Layer 2 of a small transformer language model trained on English Wikipedia (13 layers, counted from 0, width 128).
A neuron adds its activation times its output weights to the MLP's output. To switch it off is to set its activation to zero at one token and run the rest of the model.
A neuron's activation on a vector x is SiLU(gate . x + bias) times (in . x + bias), where the dot is the dot product.

Input weights of the MLP neurons that the questions are about. A number n stands for n times 0.0038.
n26 gate (bias -0.062): 15 30 -3 -20 13 -11 13 6 34 24 31 -14 -16 0 -33 3 12 -3 -23 7 12 36 2 27 -26 -37 -2 1 -1 37 91 1 -36 4 -41 -31 -12 29 -32 11 14 -32 26 42 52 -47 41 16 -6 7 -46 -67 -21 -41 -61 -8 21 8 -45 16 68 -6 52 -20 14 7 -39 43 31 -27 -36 35 -6 -6 -10 -22 -25 40 -5 2 -13 25 -5 83 24 -13 -7 11 15 -21 32 -5 -26 -19 -13 1 -8 23 -20 30 -16 -56 -7 -3 17 31 -40 57 3 -33 32 13 23 -3 6 -11 51 -18 -28 -30 -53 29 25 15 -5 12 11 -76
n39 gate (bias -0.111): -7 1 9 35 -38 -79 25 -19 -56 32 -33 -12 3 -43 -23 72 21 -39 28 14 -25 -31 15 20 82 81 -61 -38 -3 -41 4 -4 51 -41 17 -27 33 -11 18 14 34 -44 -11 8 -1 23 -1 57 -39 20 6 11 7 -5 21 -16 7 -7 55 1 7 -21 2 -57 -38 4 50 -15 -59 35 -19 21 32 -35 36 -49 45 0 -1 -22 -26 37 9 -18 12 -29 47 8 12 27 -5 -42 -37 -76 17 16 -37 18 7 23 44 12 39 25 3 56 -31 -28 -24 -36 4 -3 16 -12 -16 32 16 -22 6 5 40 2 40 49 -59 27 -8 21
n71 gate (bias -0.234): 41 8 57 60 -50 -27 -32 41 9 51 -9 -12 -22 18 -10 40 38 -34 -2 -47 9 -17 9 24 12 -12 70 -26 40 -12 -8 -9 -30 12 1 3 16 10 -44 29 4 19 34 -58 1 -11 -5 12 -26 -4 6 -8 -12 -22 -18 5 -43 -31 -17 -42 -3 36 -44 -6 -35 -39 13 -16 -41 9 20 37 -40 10 22 -42 -10 -5 -30 -30 -45 -11 74 26 5 -17 30 19 28 20 30 15 24 6 -11 -14 -6 72 -58 -26 -5 14 2 28 -23 -30 -10 6 -5 -24 -34 27 60 -39 -11 11 -11 29 -13 -40 -44 -2 6 5 18 41 16 -41
n145 gate (bias -0.110): -16 -27 1 -43 14 -48 -28 12 23 4 -1 17 6 -16 10 -62 -23 32 0 -53 9 21 4 -24 17 24 42 -25 -5 -1 47 -13 -19 17 -10 -11 31 -22 -31 -46 7 -1 9 -5 -13 15 16 -14 23 -25 -50 -42 -24 32 3 7 39 21 26 9 -18 37 61 50 -23 -37 -24 -43 0 32 -35 17 -32 21 -34 -4 5 35 17 -4 7 21 17 5 52 1 -25 -2 18 -18 5 23 -25 18 28 -17 8 -4 61 -1 -12 -47 -17 13 7 17 40 3 1 -21 28 83 -12 35 -79 6 18 -7 2 -20 -3 35 57 -45 13 -6 32 0
n163 gate (bias -0.151): -43 6 16 11 11 -17 -12 25 17 15 -37 20 32 -14 -28 -28 -6 -7 -21 -45 -26 44 -2 -7 47 -33 45 -34 50 23 23 -9 -2 -17 18 -30 -36 -26 15 42 -19 -12 31 -64 -19 -20 11 38 14 0 -60 15 29 15 42 -22 52 -20 16 41 -32 24 10 3 -44 -42 3 38 -34 -19 63 -12 22 -20 -31 -42 -17 7 -4 -19 8 13 47 13 -9 -2 -2 -33 6 -7 -24 26 -31 35 -21 -33 10 3 20 -10 -15 28 2 -17 2 29 -19 1 -61 6 -5 45 40 -43 -42 34 8 -23 1 2 -11 2 17 27 -20 15 -44 -18
n173 gate (bias -0.031): -17 -22 37 -40 1 -1 35 19 -13 1 -56 37 -6 -16 79 8 -2 8 -68 24 19 -7 -13 6 16 1 -13 11 -13 -27 25 2 16 42 1 -25 -2 41 -6 -24 -13 6 13 -23 -27 -4 -22 -10 37 8 -3 -14 -48 -58 6 -25 34 55 -8 10 1 18 26 12 30 21 -2 49 30 23 -3 -15 -6 -20 -22 -26 14 26 -15 34 -1 -15 -7 14 -22 2 -25 16 50 7 -24 -24 45 -19 2 -43 16 5 -20 7 -33 -44 19 45 -23 -8 -37 15 4 18 -5 53 49 32 -21 22 -25 11 8 -22 33 40 -1 -24 -15 14 11 -4
n26 in (bias -0.069): -10 -72 20 36 1 15 32 12 1 0 6 17 15 -4 7 -14 1 -10 -24 -22 -38 1 -3 -20 -13 -2 -41 23 -38 -34 -13 9 -22 -14 -9 -2 -18 39 -8 21 -24 3 -14 28 -15 -13 -43 1 -7 -21 -14 8 41 7 8 40 -12 -28 -38 13 -16 35 -25 -14 -13 22 64 -6 0 17 30 25 -23 6 -5 12 46 11 -8 1 11 3 11 -14 19 21 -13 -18 -13 -29 20 -6 30 12 8 26 10 -11 13 -46 -4 -38 6 18 -9 28 20 -2 4 73 6 -30 -12 19 17 46 -1 21 -11 16 38 -7 -31 -19 2 43 -11 22
n39 in (bias 0.008): 19 28 -7 2 -15 -11 10 -49 -20 -14 56 -18 -14 37 2 -5 28 14 27 -4 -44 -22 -30 -23 -20 -47 -42 1 66 -17 -5 -17 -54 -19 -24 -18 9 48 26 -50 -1 20 -26 -50 -36 -6 4 -9 -29 -8 -20 -51 -40 62 10 19 -35 4 -21 16 22 -12 -12 76 -59 -49 -6 4 44 0 64 17 1 -8 -25 -9 1 -33 24 -14 65 5 29 3 3 -1 -30 13 -31 -36 12 -10 65 56 24 13 -46 56 19 60 -31 -19 31 14 0 -18 -32 40 35 5 60 0 -48 -27 3 -10 12 24 -8 32 -22 -6 18 -35 36 -29 59 -13
n71 in (bias -0.008): -15 18 -26 -15 -13 13 -5 -11 16 35 12 -38 17 -4 -1 -13 -17 38 21 -7 -16 -46 14 26 20 12 17 5 23 45 1 14 2 95 -21 10 -14 7 -23 12 -19 -10 -31 -9 -20 -13 15 0 8 -19 -6 13 0 2 20 -1 23 -22 10 0 -30 7 -16 35 2 -18 -27 -1 37 1 -34 79 12 49 2 -28 -12 -19 13 6 17 16 22 -33 55 -3 -5 -9 -35 16 -6 -72 14 43 -11 -28 -43 9 -47 -57 -10 44 7 -49 22 -26 23 21 -29 15 -69 15 -26 28 30 24 30 -19 3 -20 -13 -37 12 -37 77 72 17 6
n145 in (bias -0.051): 15 34 -36 -14 -12 41 50 14 -14 24 7 25 -18 -33 17 -37 -54 -2 -15 -10 -4 -3 -17 25 12 30 44 -20 -22 -36 -12 -7 36 -14 -11 54 13 -6 22 27 -4 49 -13 34 -42 -29 1 0 11 5 -33 24 27 -43 24 -16 -16 58 -2 -14 2 4 12 24 25 -11 -29 -7 -7 -18 -15 71 -7 -25 27 -24 23 24 21 -23 4 24 28 -14 -9 40 49 5 26 -10 -29 -14 -1 10 24 35 13 -35 -61 19 -43 57 24 -6 -9 15 -30 30 10 15 -34 -22 -32 23 -10 -13 -42 -43 11 3 5 -15 -6 -18 1 8 -12 -41
n163 in (bias 0.097): 56 -7 10 -9 -27 -12 13 -1 -17 -6 12 -4 -14 58 31 1 41 -14 11 -22 20 -26 53 -34 -23 -10 10 13 -35 -21 -55 1 11 -23 -1 16 0 31 -36 -45 -21 4 -17 6 12 23 15 -27 -34 -14 69 -41 -18 6 -26 -10 1 21 35 -22 20 -7 -27 15 36 25 23 -74 16 -20 -4 -23 -25 0 6 35 43 4 -8 1 4 5 4 -11 13 -18 -3 15 -14 -25 11 -2 6 -10 23 22 38 24 -22 14 23 4 35 -7 -17 -4 -37 -2 33 -13 -28 -30 2 42 -2 -49 -24 4 43 -33 -16 30 -44 43 15 -37 19 -40
n173 in (bias 0.062): -6 21 26 -30 -26 -6 19 22 16 11 22 -12 -27 40 -2 -26 -3 19 -17 -23 14 -21 29 3 20 -7 -13 -29 -21 68 13 -34 5 15 -52 -22 21 32 7 59 -16 6 20 -7 43 11 -15 6 -31 43 -6 -5 -15 -43 -41 -68 -2 -8 -9 3 13 -8 15 -66 -32 8 38 -10 6 -1 -28 13 -10 31 40 -19 10 41 -28 15 -18 9 13 -14 32 5 -19 55 40 -3 -9 -9 19 -44 -3 -48 -27 -3 -45 30 -33 43 -39 -2 26 1 27 66 57 -43 24 35 26 -19 23 -30 -43 -34 1 20 9 -14 -32 7 6 31 -40 3

Output weights of the MLP neurons that the questions are about. A number n stands for n times 0.0031.
n26: 31 -1 42 -2 32 -68 4 -3 18 -12 25 4 -6 35 21 -1 -9 -25 23 4 -18 6 -8 6 -2 25 1 34 -35 -13 -3 -10 -34 29 4 11 -38 28 11 -4 6 -8 2 -16 9 -26 -22 -19 19 1 -28 -41 -2 -39 -17 23 8 -21 -35 32 8 38 38 -46 7 10 22 6 -1 -30 11 -36 -32 -22 -12 -8 19 -3 -45 -5 -26 -13 -41 21 31 12 -14 28 29 -8 30 28 -12 -33 -3 42 17 15 -24 18 17 0 56 -13 33 6 -43 -28 -3 50 -9 -13 -16 -29 -20 -4 32 13 36 33 -44 41 44 -6 -36 6 -22 -2
n39: 55 5 21 -16 3 -19 24 -10 -1 -6 62 -2 -41 17 -22 19 -5 -19 -18 14 38 -43 -47 12 31 -20 -29 18 4 7 5 23 -39 4 -27 5 8 -3 -63 -21 3 39 90 -16 56 -10 -33 -7 -25 -21 -41 -37 34 29 -10 -13 24 -19 51 2 40 29 12 13 -5 6 -13 20 53 11 25 -15 1 18 -38 -39 -7 13 -11 43 -20 38 13 13 -27 15 3 46 -20 -13 9 -26 12 32 4 -38 -30 62 -59 27 -23 -36 27 20 14 -33 -11 -14 22 56 10 -16 -23 -1 0 -38 -42 -57 27 22 -20 2 -39 -26 -19 -34 -23 80
n71: 21 15 -12 -32 -12 42 -41 -21 -35 4 13 6 -10 -23 0 18 35 43 3 -50 46 -13 6 7 36 46 -55 -2 56 22 -7 -7 23 38 -27 -27 4 45 -27 2 -22 -19 -32 -53 4 -50 8 -1 23 -20 45 58 36 26 -5 18 22 -15 -20 -54 -30 41 -40 -24 -24 -45 -6 31 45 1 17 17 23 -12 -26 14 1 41 6 -55 13 33 -19 -14 -14 46 -7 -45 3 18 -11 -25 -19 1 47 17 57 -11 -16 -40 -39 -56 9 -20 24 31 14 -13 -2 -25 17 -6 -5 33 35 16 18 -25 30 3 -13 -28 11 -54 -18 -19 9 1
n145: -4 -44 -31 -3 -7 3 -4 -6 -24 -39 29 -12 31 -31 14 -33 11 -8 -5 -5 -34 -27 10 -18 26 -15 14 -4 19 11 45 -4 -31 14 -12 49 43 -10 -2 -10 20 11 55 54 36 51 -24 14 86 30 36 -10 24 -34 -29 1 -27 -31 3 17 35 -31 12 -2 -31 9 9 22 24 40 -37 27 -1 5 -73 34 -9 -6 -9 -39 -52 -21 4 31 42 6 -6 16 43 0 28 -1 28 17 11 -37 8 3 -2 10 3 -41 -31 3 -17 -17 -19 -11 21 9 -16 21 1 -9 -7 -60 -20 -49 10 -3 -13 -6 20 -33 45 -10 -53 -10
n163: 32 23 -19 10 -16 23 -40 -19 -44 39 10 16 -4 24 17 -20 15 -21 23 -18 21 -31 -23 13 5 6 18 26 -25 2 -32 4 5 44 -7 0 16 8 -8 2 32 -9 95 24 -18 -2 10 -5 -32 -31 5 -30 13 7 -27 -34 -40 38 -16 20 -6 2 9 32 -2 -34 -25 -9 44 -30 11 -2 4 22 29 52 -44 59 11 31 -50 14 -31 32 -27 -10 9 62 -7 31 -9 10 -7 -8 -16 -39 -23 7 -44 -30 37 9 2 3 7 -34 0 -20 -24 2 -10 -12 -5 34 -10 -25 6 -41 -17 -47 -40 76 24 -6 -7 5 -15 13
n173: 9 15 17 32 -17 -5 11 -6 27 3 -26 -39 -7 35 15 9 3 -7 -26 5 44 -33 -48 -16 46 9 36 11 -8 19 -19 4 4 -6 -4 -45 6 -14 31 -17 -7 -41 17 -42 20 -3 -13 -61 28 -23 16 23 38 26 31 -11 -51 0 52 23 -66 -58 -45 -20 -15 -3 3 36 3 45 -12 -15 52 -14 43 -20 22 42 28 15 11 -16 40 12 27 -14 -8 -8 -10 26 -24 -6 21 15 19 -6 -28 -7 -32 4 -15 31 -58 -2 -2 11 8 48 3 2 6 16 24 -8 22 -21 -74 -7 -25 -51 5 -19 24 -20 -21 -12 -28 28

Each question names a token from some text and the token that comes next. It shows the vector x that enters the MLP there. A number n stands for n times 0.041.

Then comes g, the gradient of the next token's log-probability with respect to the MLP's output, scaled to length 1. A neuron's effect is roughly proportional to its activation times (output weights . g). A number n stands for n times 0.0041.

" of", then " r"
x: -9 -11 -2 6 20 4 0 -4 24 17 14 -9 10 -5 20 21 -3 13 2 -1 -5 10 4 14 -14 -7 1 -7 9 10 9 -35 -1 17 19 18 36 -12 15 -8 -13 -1 -23 -17 -18 -42 -5 25 8 3 -15 23 -10 -1 14 -8 14 -3 0 2 4 -15 -14 20 -6 -31 7 -16 5 2 5 -10 32 4 -4 -4 -8 -9 16 -9 23 -10 3 0 -1 -13 -13 -24 -3 1 2 8 -6 -2 -7 -4 8 3 4 -23 -7 -16 -4 -5 -4 28 19 22 -7 -9 6 12 4 -18 -31 31 3 5 -5 11 -7 -9 -24 5 -12 25 5 -1
g: 14 10 -9 14 -7 16 -14 -10 -2 45 32 17 49 1 3 9 16 16 -29 -24 10 -15 -4 35 -6 29 -13 28 -38 -14 -35 -18 -19 33 47 0 -31 -5 19 15 26 -10 -23 7 2 -14 -18 0 7 15 -9 -5 17 18 -29 10 11 -31 -11 -8 30 -8 -4 34 4 25 7 -16 -10 3 4 22 14 24 -15 -5 -22 6 -37 11 11 -44 16 16 6 -33 8 7 -30 22 37 -14 -1 -19 19 34 9 33 -12 25 4 -26 32 -22 -73 14 7 -4 -22 -30 -28 -3 14 -2 -36 -39 0 -20 0 6 1 -10 16 25 -35 -14 -26 -5
Which neuron, switched off, raises the next token's probability most? n163

" team", then "ed"
x: 23 4 15 -4 -7 10 15 5 39 41 4 9 -8 -14 8 35 11 -10 -20 -1 -10 2 -16 -12 22 17 -19 -3 -8 -10 0 -4 0 -8 14 -14 -4 29 -21 -29 10 -22 -9 10 22 12 -11 -28 13 15 -3 3 -8 -15 9 -4 12 14 1 2 5 -39 -1 2 5 15 4 5 12 -4 -11 3 26 11 -15 -11 2 23 -25 8 5 -3 -5 10 6 -19 6 -7 14 20 -9 -8 -6 -22 -4 -15 -6 -21 2 19 -15 -29 -3 26 -11 7 1 16 -2 -4 0 4 21 14 11 -32 -12 -2 -2 -22 -9 -10 -8 -8 8 -2 36 -8
g: 43 2 25 -16 -12 -9 4 0 6 -38 13 -18 7 14 -16 -19 1 -16 -14 11 -57 -37 8 -14 16 -47 39 -14 0 -22 -16 40 16 36 18 25 -10 13 -42 -27 -10 47 -23 27 3 -8 13 -5 9 -2 16 5 -6 -22 17 42 -20 28 -27 -10 14 -41 -36 -14 14 22 19 -13 8 -18 13 2 25 -5 26 -26 31 -12 -4 -22 22 -8 7 3 -3 -15 16 19 34 -10 -14 -2 -28 -22 -8 33 -19 41 -16 0 3 26 5 -1 -12 10 -35 20 5 -10 16 -4 0 7 -17 -10 21 50 -11 10 24 33 -23 -22 -11 5 -30 -32
Which neuron, switched off, raises the next token's probability most? n26

" event", then " p"
x: 23 1 1 -13 -5 8 7 6 39 24 15 23 6 -21 -7 -2 -5 17 -6 4 -12 13 0 4 20 5 6 22 20 -4 -9 -9 -12 -11 8 4 33 17 -32 -26 -4 -11 -5 7 9 33 8 -3 8 4 6 -13 -10 -14 5 -1 6 18 -13 1 5 -25 6 6 -1 -7 -36 -11 5 -10 -13 -35 49 -15 -11 0 4 23 2 1 -1 -10 15 6 0 -14 -3 -7 10 16 -6 3 -8 -7 9 -8 6 -19 15 27 -14 -43 0 33 -2 -4 -10 14 -16 -19 -4 -9 19 -11 -21 -20 -15 3 14 4 -16 4 9 -12 6 -43 26 -19
g: -4 35 17 -39 0 9 2 5 0 16 29 23 -27 -15 -43 34 35 22 24 -1 -34 -22 10 -6 3 -17 -30 -13 -1 17 -3 -4 23 7 6 -19 -15 -28 28 -13 14 -16 -9 9 -4 -2 27 14 -3 -32 -5 48 36 -14 -5 5 6 -19 -23 14 -9 14 -16 -43 -24 -20 1 -5 -23 31 -10 1 -9 21 22 50 -39 -11 52 -13 33 -19 15 12 3 -44 9 4 -8 17 38 -28 -21 3 -35 -11 -26 8 4 10 14 -22 -12 -4 -15 -2 20 -11 39 -45 -19 36 16 21 14 -4 1 -25 -32 -20 19 -6 -12 6 -4 -11 29 35
Which neuron, switched off, lowers the next token's probability most? n26

" film", then " No"
x: 38 -2 14 -22 -9 8 29 -5 11 37 23 -3 13 -15 4 6 12 9 -10 -3 -11 -8 -16 -16 18 15 4 -6 23 9 -1 -9 -20 12 19 20 -2 16 -35 -31 -22 -1 -1 -3 18 12 -1 -18 13 -7 -5 -9 -5 -2 -4 -1 9 -2 0 -2 -4 -4 9 -19 -6 15 15 -7 4 8 7 -9 37 25 -10 8 7 1 12 13 0 -20 -4 -5 19 -18 -2 -6 -16 20 -15 -27 -14 -14 10 -14 -2 -22 6 14 -29 -37 -3 3 -1 -6 8 23 8 -4 12 12 -24 8 3 -38 5 8 -5 -5 -8 2 -2 -4 7 17 46 -24
g: 19 -13 -5 -14 18 26 -8 42 -21 -11 31 26 -28 12 -4 4 -17 -20 -5 33 32 4 24 -15 7 9 22 15 -21 8 15 -43 -8 -25 -24 -17 30 0 20 36 1 -9 0 -19 -13 4 1 29 -12 -11 -26 -15 -13 -19 23 -45 8 0 9 30 -26 16 30 14 -26 -28 1 -7 -18 20 -31 4 -11 -21 30 11 2 8 -6 -27 5 13 -2 -21 -27 -48 -1 18 -7 -23 -52 13 -3 -24 -18 -26 -3 -40 1 6 63 2 4 -43 21 1 -12 2 38 -19 37 -24 1 22 35 8 48 -4 19 -1 -16 -6 15 -9 17 9 24 15
Which neuron, switched off, lowers the next token's probability most? n145

"itor", then "ium"
x: 11 4 -3 -9 -7 -16 32 11 24 52 8 15 -9 19 52 4 4 17 -36 -12 -16 2 0 3 18 9 -13 0 23 23 9 -24 -2 12 8 -9 -12 15 -10 -20 -24 0 -5 10 6 -10 -26 -5 -4 -10 -6 -1 -30 24 -9 -4 3 21 3 22 8 -7 27 12 0 -13 25 -12 11 10 -10 -8 18 -12 -10 28 5 19 4 -3 10 -2 -10 -3 -9 -9 3 -9 -1 1 -16 -28 7 -10 -20 9 1 -3 -41 14 -20 -2 -11 3 6 8 4 10 12 -13 -10 18 -1 13 -3 -10 -10 0 -19 -20 -10 22 -5 -28 10 -19 5 -7
g: -40 -3 2 19 -14 23 -1 -15 13 69 -15 -27 4 -2 17 2 -11 27 -6 -47 -5 -2 -17 -5 1 -10 -8 11 5 61 -7 6 51 22 -11 21 -1 2 22 -5 20 25 -39 -4 20 -34 1 11 41 -6 15 -13 -9 56 -19 18 -24 -5 -10 -20 2 41 8 2 15 14 -42 -5 -43 -20 -5 -10 5 20 14 10 27 4 -5 -8 28 10 -10 14 -2 8 -2 18 -31 -8 -16 -11 -20 -11 -21 -9 -2 -12 22 -13 -11 13 -5 -8 17 10 1 -29 -11 26 -17 17 -3 8 18 30 -42 21 -44 -25 -59 -2 29 -20 -7 14 -10 -21
Which neuron, switched off, lowers the next token's probability most? n173

" p", then "in"
x: 16 -2 14 31 -1 7 4 10 2 24 11 -22 14 -9 -4 12 17 5 -5 -2 4 11 -11 -6 11 -9 -14 2 -1 -16 -26 2 -4 -2 9 8 20 10 2 -18 -13 -25 -7 -5 -6 -8 -8 0 -15 -16 2 8 6 12 -7 5 -13 29 15 -14 1 1 20 16 -14 -10 -11 24 7 9 -1 -11 0 17 23 -11 10 -50 -12 -9 15 15 -3 14 14 -34 -3 14 -2 -3 -11 4 6 8 -10 -15 -27 33 -13 -8 -21 -23 -4 24 -29 16 -8 -6 13 -22 16 9 16 24 -8 -6 14 17 -4 7 -2 -2 -1 11 -13 -12 -12 -1
g: 18 -19 -20 -25 8 40 49 10 -26 -17 8 -32 27 5 -25 -23 4 -58 53 27 3 21 -15 -21 14 -10 -31 18 30 71 29 21 13 -12 -13 -22 33 -6 20 3 -22 37 16 -11 -17 -23 11 -12 31 31 -31 17 1 -3 1 -12 -4 15 -20 5 -7 3 -8 -19 -15 -20 -15 19 10 -15 23 9 -5 10 -16 14 -16 -4 14 -6 0 5 -48 -16 -7 24 22 -10 -32 -20 -8 44 -39 -44 -18 16 -19 11 -26 -20 7 2 -3 -11 -17 -1 -30 -15 13 8 25 33 4 27 27 0 -8 -30 -4 2 1 -2 4 6 7 0 -1 23
Which neuron, switched off, lowers the next token's probability most? n39

" professional", then " code"
x: -6 15 2 -9 3 16 18 -13 33 34 17 15 -12 -14 19 19 6 -2 -3 10 -19 -3 -11 8 2 8 -4 -6 17 -14 0 -10 3 9 6 -16 -8 4 -8 -17 13 -9 -9 17 -2 12 -21 -17 50 6 -24 1 23 -7 1 17 -3 -4 -8 -4 -5 -20 26 17 7 2 1 0 3 -18 13 -8 51 7 -17 -15 -18 -4 -30 12 10 -6 -9 -2 -7 -27 21 -5 -13 19 1 -11 20 -10 -7 -18 -4 -13 8 18 -9 -13 -18 4 -6 13 -17 -2 22 5 -18 0 -10 -24 -6 -23 25 12 0 -6 13 6 7 -21 4 -5 13 -1
g: -5 53 19 -4 1 -21 22 -27 -24 -28 -26 8 -12 -6 0 23 -16 37 6 1 -8 35 4 44 -12 -13 -6 -37 -9 2 16 -30 -26 -6 9 36 -41 -3 17 3 8 -14 31 -3 13 -34 -9 1 -12 -15 -63 8 -26 13 -26 -9 20 7 3 -3 -5 -11 12 29 16 25 13 6 7 20 0 34 5 19 -18 -8 8 27 -5 -4 16 8 6 23 38 -10 -2 -11 27 24 6 -53 -28 18 35 26 27 15 -34 -19 -18 -26 12 -11 -26 11 -8 -10 -37 2 5 20 -4 15 -68 -27 10 -21 11 0 -10 -5 -15 40 -17 17 20 -8
Which neuron, switched off, lowers the next token's probability most? n173

" from", then " the"
x: -20 -7 1 10 3 1 35 3 29 15 -7 -1 27 -14 4 0 -14 30 -21 -9 3 21 0 3 2 -2 6 -13 -11 11 11 -22 -3 -10 22 2 19 -19 18 0 -11 -12 -3 -7 -2 -28 15 31 7 8 -11 24 10 -9 -3 -22 26 4 7 7 5 -8 1 -11 -12 -14 5 -4 -6 10 -4 0 48 19 -12 -15 -4 2 5 -3 21 -10 7 -4 0 -6 8 -23 3 10 9 18 4 7 -15 -12 -2 -22 -4 -21 -37 -6 -15 19 -9 9 5 5 -12 -1 4 4 13 -5 -5 19 3 15 -13 4 -11 -7 -9 0 -23 29 -30 -7
g: -21 -27 23 3 -6 -15 -14 -8 22 26 -17 -22 2 -5 -33 -12 -9 -17 23 0 -33 -29 10 -29 -14 -41 -4 8 34 7 9 20 17 16 12 12 12 -39 9 -6 -4 1 -7 29 50 11 40 26 13 -11 14 -4 -18 -25 10 -19 22 29 -7 -13 -9 10 13 -16 19 17 37 29 9 -9 -16 27 -18 -14 -53 -17 2 24 -12 -19 -14 -47 -14 16 -13 36 -12 -27 9 16 -24 0 -12 -8 -54 -15 18 -18 15 -8 39 27 -9 16 18 23 -7 36 -23 -51 -24 -15 -4 12 4 20 -1 13 -29 24 16 39 -17 -6 29 30 5 -15
Which neuron, switched off, lowers the next token's probability most? n163

"E", then "vent"
x: 0 6 1 33 17 15 8 10 15 24 -8 7 -2 -6 -18 27 9 -33 15 20 26 -3 -20 20 5 16 -28 13 -2 -7 -5 -32 0 9 1 -4 -18 19 31 -12 -12 -18 -5 17 -23 -32 -2 -25 -15 32 -7 7 2 -7 -3 16 -20 0 -9 8 -2 11 1 -11 17 -11 -3 -24 16 6 -11 20 18 -4 8 -9 -21 -9 6 -2 21 13 2 6 -3 3 7 4 -8 -14 15 -2 19 -36 8 -16 -20 -7 0 11 5 -14 4 12 4 22 20 -10 17 -8 1 -18 9 -23 -12 -13 6 1 -11 1 -15 1 -15 -17 6 10 -10 3
g: 46 -37 -10 40 0 24 16 -12 3 31 12 -45 31 -9 -36 1 -27 -28 -11 10 -6 18 1 -4 -27 9 11 27 -31 -18 -28 -14 31 -37 13 23 -1 -7 25 21 34 -12 -32 33 -27 -11 38 21 13 21 -6 10 -1 22 -17 8 -9 -54 13 19 19 10 -2 -6 -14 -26 11 -14 -18 19 -26 -20 -19 12 20 -7 -12 21 22 -31 -9 -41 2 8 -2 -3 5 2 34 -16 14 15 -10 -19 -9 -1 20 22 -2 28 -13 23 17 18 -4 0 -19 -6 -36 -6 -20 1 13 -27 -13 28 -40 -5 55 32 -12 27 -16 0 -6 2 6 -43
Which neuron, switched off, raises the next token's probability most? n39